Layer 6 of a small transformer language model trained on English Wikipedia (12 layers, counted from 0, width 64).
A neuron's activation on a vector x is GELU(weights . x), where the dot is the dot product.

Input weights of the MLP neurons that the questions are about. A number n stands for (n - 128) times 0.0049.
n5: 116, 164, 155, 112, 131, 96, 158, 103, 131, 105, 180, 107, 102, 166, 106, 105, 116, 165, 82, 85, 143, 84, 77, 173, 178, 130, 164, 102, 103, 170, 112, 67, 104, 145, 140, 119, 102, 117, 122, 127, 96, 162, 169, 129, 144, 111, 118, 159, 135, 147, 174, 124, 128, 90, 123, 150, 127, 140, 107, 130, 151, 112, 145, 129
n17: 132, 191, 112, 126, 114, 113, 120, 141, 149, 140, 136, 94, 166, 192, 110, 138, 135, 85, 117, 120, 158, 172, 68, 124, 165, 176, 172, 120, 99, 190, 156, 113, 84, 100, 166, 165, 114, 107, 108, 138, 97, 136, 95, 67, 126, 166, 148, 131, 124, 99, 87, 93, 122, 99, 136, 154, 123, 130, 81, 107, 174, 88, 121, 146
n22: 149, 134, 116, 71, 184, 104, 142, 171, 133, 144, 118, 128, 142, 149, 93, 164, 88, 90, 138, 122, 164, 111, 137, 133, 144, 175, 139, 126, 87, 126, 162, 153, 88, 150, 152, 176, 97, 126, 74, 118, 121, 137, 104, 95, 106, 101, 129, 160, 135, 78, 127, 122, 143, 111, 152, 139, 124, 125, 120, 190, 146, 121, 114, 148
n36: 109, 45, 182, 155, 144, 127, 125, 120, 154, 146, 108, 174, 80, 129, 98, 133, 129, 159, 82, 96, 148, 111, 128, 133, 118, 42, 62, 129, 159, 179, 136, 81, 129, 153, 170, 157, 99, 128, 89, 122, 128, 143, 24, 84, 87, 89, 156, 142, 74, 172, 147, 182, 83, 142, 152, 139, 135, 125, 130, 169, 151, 103, 119, 161
n58: 112, 165, 113, 131, 109, 78, 134, 89, 155, 99, 157, 97, 75, 150, 202, 147, 107, 174, 63, 51, 122, 154, 129, 137, 190, 110, 50, 114, 70, 205, 98, 165, 138, 196, 167, 152, 159, 136, 143, 113, 205, 136, 123, 59, 145, 86, 80, 130, 140, 158, 127, 133, 57, 101, 168, 59, 117, 101, 80, 111, 144, 63, 130, 138
n66: 162, 142, 139, 126, 170, 102, 162, 141, 123, 97, 175, 97, 120, 116, 151, 138, 115, 101, 129, 88, 130, 107, 76, 134, 156, 110, 146, 154, 66, 208, 93, 113, 150, 105, 128, 135, 150, 112, 137, 148, 145, 147, 112, 109, 74, 139, 182, 126, 107, 150, 131, 118, 150, 149, 181, 104, 116, 104, 121, 148, 165, 89, 115, 133
n69: 122, 176, 141, 145, 139, 159, 128, 156, 128, 145, 129, 134, 118, 118, 152, 125, 85, 157, 151, 51, 158, 129, 79, 150, 146, 96, 109, 154, 129, 214, 131, 102, 154, 122, 157, 130, 181, 117, 157, 139, 122, 111, 82, 85, 155, 116, 119, 138, 93, 113, 126, 112, 157, 149, 139, 105, 98, 85, 126, 137, 158, 130, 92, 161
n80: 185, 77, 118, 121, 142, 88, 144, 106, 154, 115, 146, 132, 109, 121, 152, 152, 116, 110, 116, 189, 148, 90, 104, 123, 119, 121, 64, 67, 79, 146, 154, 127, 150, 134, 105, 149, 124, 138, 126, 131, 115, 155, 130, 62, 118, 134, 127, 147, 82, 139, 84, 103, 197, 130, 139, 118, 113, 153, 118, 202, 140, 163, 100, 132
n95: 154, 110, 135, 141, 162, 131, 140, 106, 137, 130, 114, 133, 113, 135, 141, 136, 79, 125, 142, 185, 135, 167, 163, 133, 131, 138, 119, 100, 147, 109, 132, 125, 150, 112, 54, 145, 46, 72, 128, 141, 65, 147, 138, 119, 62, 118, 195, 141, 121, 159, 94, 163, 89, 157, 146, 135, 129, 119, 116, 105, 135, 135, 110, 133
n102: 179, 77, 156, 110, 152, 130, 143, 7, 139, 128, 117, 99, 134, 162, 129, 163, 134, 130, 64, 133, 110, 126, 106, 127, 111, 202, 78, 61, 99, 131, 127, 107, 89, 139, 66, 111, 123, 94, 141, 107, 188, 157, 170, 165, 143, 117, 157, 157, 136, 120, 143, 118, 116, 75, 110, 98, 142, 150, 168, 134, 123, 133, 143, 48
n132: 148, 172, 89, 133, 63, 151, 111, 52, 121, 125, 192, 58, 125, 147, 180, 98, 157, 99, 84, 121, 196, 71, 89, 121, 137, 172, 154, 159, 83, 113, 136, 134, 54, 122, 132, 139, 66, 114, 127, 133, 173, 199, 194, 101, 132, 112, 115, 146, 158, 173, 109, 138, 102, 106, 147, 67, 135, 145, 187, 87, 112, 105, 132, 95
n149: 176, 151, 123, 88, 154, 143, 126, 162, 112, 153, 176, 120, 123, 84, 134, 147, 147, 101, 137, 169, 132, 71, 142, 143, 171, 117, 118, 148, 132, 149, 130, 160, 134, 86, 109, 116, 121, 110, 145, 70, 95, 141, 81, 152, 168, 121, 65, 195, 145, 149, 112, 93, 164, 167, 140, 154, 157, 97, 128, 118, 94, 125, 132, 103
n158: 179, 162, 115, 122, 131, 129, 126, 93, 135, 234, 121, 118, 104, 158, 112, 187, 114, 56, 166, 111, 106, 109, 129, 175, 114, 182, 68, 125, 155, 155, 144, 100, 119, 94, 158, 141, 142, 125, 135, 121, 133, 112, 153, 98, 169, 71, 98, 116, 156, 107, 113, 93, 151, 171, 195, 150, 133, 101, 166, 159, 147, 120, 105, 103
n178: 128, 146, 87, 110, 118, 120, 159, 140, 117, 106, 162, 82, 130, 118, 145, 109, 77, 119, 104, 92, 126, 112, 156, 218, 96, 72, 154, 85, 141, 132, 155, 105, 135, 171, 144, 135, 151, 125, 122, 149, 124, 138, 104, 86, 178, 103, 121, 186, 111, 148, 136, 119, 156, 160, 131, 118, 153, 101, 139, 139, 165, 157, 97, 106
n182: 135, 180, 77, 87, 140, 74, 116, 165, 131, 139, 151, 65, 157, 114, 110, 135, 133, 136, 60, 81, 152, 121, 97, 85, 169, 185, 158, 151, 98, 140, 121, 150, 72, 94, 146, 119, 157, 137, 124, 107, 147, 158, 90, 171, 141, 118, 120, 125, 158, 164, 138, 143, 114, 109, 150, 134, 128, 123, 135, 125, 187, 103, 132, 69
n189: 134, 173, 73, 126, 147, 183, 149, 156, 150, 132, 114, 158, 81, 114, 116, 90, 133, 133, 99, 107, 120, 182, 83, 108, 156, 181, 137, 100, 87, 160, 154, 129, 105, 144, 188, 110, 203, 138, 87, 97, 175, 127, 113, 116, 202, 109, 110, 135, 92, 128, 110, 129, 62, 124, 107, 102, 152, 124, 179, 145, 177, 81, 100, 133
n194: 137, 95, 133, 96, 172, 91, 147, 166, 148, 139, 114, 106, 125, 187, 151, 135, 147, 152, 149, 87, 175, 81, 125, 81, 119, 136, 83, 142, 80, 157, 108, 121, 80, 128, 94, 149, 89, 127, 123, 79, 130, 130, 184, 124, 118, 133, 167, 95, 142, 147, 149, 104, 153, 98, 96, 148, 114, 159, 118, 88, 141, 113, 143, 98
n219: 135, 119, 151, 125, 116, 125, 191, 114, 126, 143, 157, 138, 93, 180, 140, 168, 81, 114, 93, 87, 95, 142, 177, 145, 107, 102, 97, 107, 127, 165, 171, 52, 159, 169, 107, 123, 133, 89, 106, 104, 102, 135, 65, 79, 128, 160, 175, 184, 127, 88, 150, 124, 179, 78, 119, 123, 159, 162, 124, 139, 162, 184, 70, 84

Each question shows a token from some text and the vector x that enters the MLP there. A number n stands for (n - 128) times 0.027.

"ed": 132, 97, 136, 197, 134, 142, 205, 116, 102, 98, 136, 127, 103, 63, 159, 128, 128, 129, 134, 145, 119, 80, 160, 141, 185, 135, 121, 150, 129, 139, 98, 169, 145, 95, 130, 137, 143, 146, 91, 132, 158, 99, 172, 161, 175, 103, 105, 153, 132, 114, 149, 103, 125, 107, 119, 101, 22, 170, 121, 106, 117, 133, 165, 118
Which of these neurons fires most? n58

"id": 154, 125, 120, 200, 139, 135, 188, 100, 67, 86, 139, 133, 137, 93, 152, 131, 115, 140, 102, 178, 108, 100, 174, 144, 142, 139, 118, 142, 135, 95, 93, 189, 172, 100, 148, 128, 117, 170, 94, 155, 170, 85, 149, 116, 115, 123, 110, 135, 106, 125, 162, 136, 133, 81, 147, 129, 26, 152, 130, 91, 159, 140, 149, 146
Which of these neurons fires most? n58

" he": 129, 117, 159, 173, 121, 149, 183, 139, 111, 114, 115, 164, 150, 85, 125, 126, 151, 176, 114, 135, 133, 119, 112, 151, 110, 130, 137, 157, 121, 83, 89, 166, 147, 83, 123, 108, 107, 128, 96, 139, 161, 90, 162, 126, 125, 114, 111, 178, 96, 122, 172, 129, 178, 129, 110, 152, 21, 119, 126, 74, 165, 124, 173, 142
Which neuron fires most, and how strongly? n194, at about 0.13

"50": 146, 135, 141, 188, 132, 123, 187, 112, 123, 123, 125, 160, 115, 70, 117, 116, 168, 92, 146, 193, 116, 109, 149, 102, 158, 115, 121, 136, 126, 93, 80, 147, 170, 83, 128, 118, 172, 135, 109, 169, 121, 103, 163, 148, 153, 138, 119, 137, 84, 146, 126, 124, 126, 123, 98, 164, 14, 150, 136, 102, 151, 147, 156, 141
The three highest activations, in order: n80, n149, n95

"a": 131, 146, 117, 178, 164, 136, 189, 151, 73, 101, 100, 150, 137, 76, 143, 155, 102, 125, 131, 168, 125, 118, 151, 119, 150, 119, 198, 131, 126, 101, 93, 147, 144, 89, 124, 123, 141, 131, 102, 124, 117, 118, 119, 149, 147, 134, 114, 148, 115, 161, 185, 84, 149, 80, 110, 194, 19, 154, 123, 113, 157, 143, 157, 139
Which of these neurons fires most? n149

"tra": 136, 122, 154, 184, 141, 120, 178, 116, 86, 119, 93, 155, 108, 71, 142, 127, 159, 154, 109, 189, 109, 146, 131, 151, 101, 100, 156, 138, 149, 88, 76, 172, 165, 87, 114, 129, 117, 156, 105, 141, 121, 112, 134, 136, 139, 115, 100, 155, 100, 171, 162, 141, 156, 71, 138, 158, 23, 157, 140, 107, 145, 149, 168, 99
The two highest activations, in order: n95, n80

" a": 104, 120, 136, 176, 130, 121, 175, 151, 110, 119, 89, 122, 115, 87, 121, 151, 137, 150, 140, 161, 103, 120, 154, 145, 177, 127, 154, 133, 130, 75, 99, 166, 137, 68, 136, 122, 128, 135, 82, 102, 153, 104, 118, 151, 115, 150, 126, 171, 119, 108, 179, 134, 136, 128, 142, 150, 22, 177, 140, 119, 140, 103, 181, 133
Which of these neurons fires most? n149

"\n": 144, 128, 137, 187, 135, 113, 180, 89, 111, 139, 73, 117, 129, 114, 127, 151, 129, 115, 173, 168, 126, 108, 145, 121, 143, 125, 122, 153, 142, 129, 95, 158, 151, 101, 137, 127, 106, 130, 97, 128, 164, 49, 184, 139, 146, 99, 108, 182, 107, 132, 145, 101, 123, 131, 120, 194, 21, 149, 138, 92, 180, 138, 161, 131
Which neuron fires most, and how strongly? n158, at about 1.1

" 19": 136, 136, 106, 187, 136, 141, 188, 133, 99, 155, 119, 121, 105, 121, 109, 112, 139, 95, 127, 164, 83, 109, 123, 100, 161, 180, 144, 133, 153, 111, 93, 169, 186, 91, 138, 136, 144, 127, 95, 134, 100, 87, 161, 172, 134, 164, 115, 159, 115, 113, 144, 129, 122, 130, 76, 159, 23, 153, 123, 94, 157, 135, 173, 132
The three highest activations, in order: n149, n189, n95

".": 149, 123, 121, 195, 119, 126, 196, 136, 122, 113, 124, 103, 163, 87, 153, 118, 158, 128, 132, 147, 126, 122, 105, 100, 110, 139, 141, 144, 147, 105, 97, 148, 143, 83, 153, 146, 149, 134, 107, 145, 184, 90, 157, 125, 176, 117, 107, 153, 102, 129, 157, 119, 109, 130, 89, 181, 16, 141, 119, 81, 165, 134, 159, 115
The two highest activations, in order: n189, n182

"o": 133, 137, 110, 173, 126, 135, 180, 123, 70, 141, 111, 161, 149, 85, 122, 144, 134, 120, 129, 205, 111, 113, 149, 133, 141, 88, 173, 130, 135, 134, 105, 161, 150, 96, 90, 139, 130, 133, 102, 129, 106, 93, 136, 149, 154, 89, 95, 168, 115, 170, 181, 99, 150, 122, 134, 172, 18, 158, 140, 105, 144, 117, 160, 147
Which neuron fires most, and how strongly? n149, at about 1.6

"li": 133, 145, 131, 173, 110, 131, 195, 174, 76, 106, 121, 140, 150, 75, 142, 160, 125, 112, 140, 115, 114, 126, 157, 123, 133, 129, 192, 133, 136, 127, 98, 118, 180, 96, 133, 117, 124, 131, 95, 130, 132, 112, 146, 110, 132, 130, 155, 150, 100, 146, 179, 120, 171, 88, 101, 148, 17, 176, 136, 84, 176, 170, 138, 104
The three highest activations, in order: n219, n66, n178

" M": 122, 135, 175, 169, 118, 114, 200, 135, 99, 156, 132, 135, 136, 97, 89, 143, 134, 94, 128, 120, 137, 132, 165, 134, 147, 132, 165, 101, 174, 112, 96, 149, 134, 94, 155, 136, 141, 154, 92, 154, 106, 73, 153, 151, 124, 135, 108, 134, 84, 94, 148, 99, 137, 102, 106, 186, 20, 175, 113, 96, 161, 146, 160, 157
The two highest activations, in order: n17, n5

"S": 126, 99, 151, 195, 89, 122, 171, 140, 108, 155, 102, 144, 144, 103, 129, 157, 139, 108, 165, 168, 134, 124, 127, 143, 138, 117, 119, 107, 109, 140, 122, 149, 149, 93, 118, 135, 153, 143, 87, 176, 97, 88, 164, 160, 142, 100, 110, 168, 120, 138, 136, 65, 130, 130, 112, 176, 14, 143, 127, 100, 140, 154, 155, 138
The three highest activations, in order: n80, n158, n149

" with": 127, 109, 153, 181, 119, 141, 181, 113, 114, 93, 105, 116, 109, 99, 131, 129, 154, 124, 116, 148, 145, 151, 150, 144, 156, 156, 142, 135, 149, 109, 100, 155, 125, 77, 150, 146, 137, 154, 98, 109, 162, 108, 126, 145, 127, 92, 114, 147, 127, 137, 165, 105, 121, 70, 121, 133, 15, 158, 134, 109, 163, 123, 181, 117
Which of these neurons fires most? n102

" of": 119, 151, 114, 186, 129, 133, 196, 115, 107, 129, 123, 130, 131, 95, 144, 140, 139, 108, 128, 120, 126, 124, 135, 136, 149, 134, 140, 109, 133, 113, 78, 180, 125, 106, 129, 141, 149, 147, 103, 103, 155, 96, 151, 161, 125, 103, 126, 128, 148, 142, 170, 98, 152, 92, 128, 170, 13, 149, 128, 91, 165, 102, 172, 122
Which of these neurons fires most? n182

"b": 110, 147, 130, 181, 158, 119, 176, 139, 73, 109, 131, 121, 154, 57, 138, 105, 116, 114, 111, 131, 147, 100, 150, 132, 122, 145, 181, 146, 163, 96, 90, 137, 145, 88, 137, 131, 132, 186, 107, 156, 136, 107, 159, 161, 113, 90, 112, 151, 93, 151, 152, 102, 165, 140, 130, 174, 19, 132, 125, 100, 182, 151, 147, 133
Which neuron fires most, and how strongly? n182, at about 0.56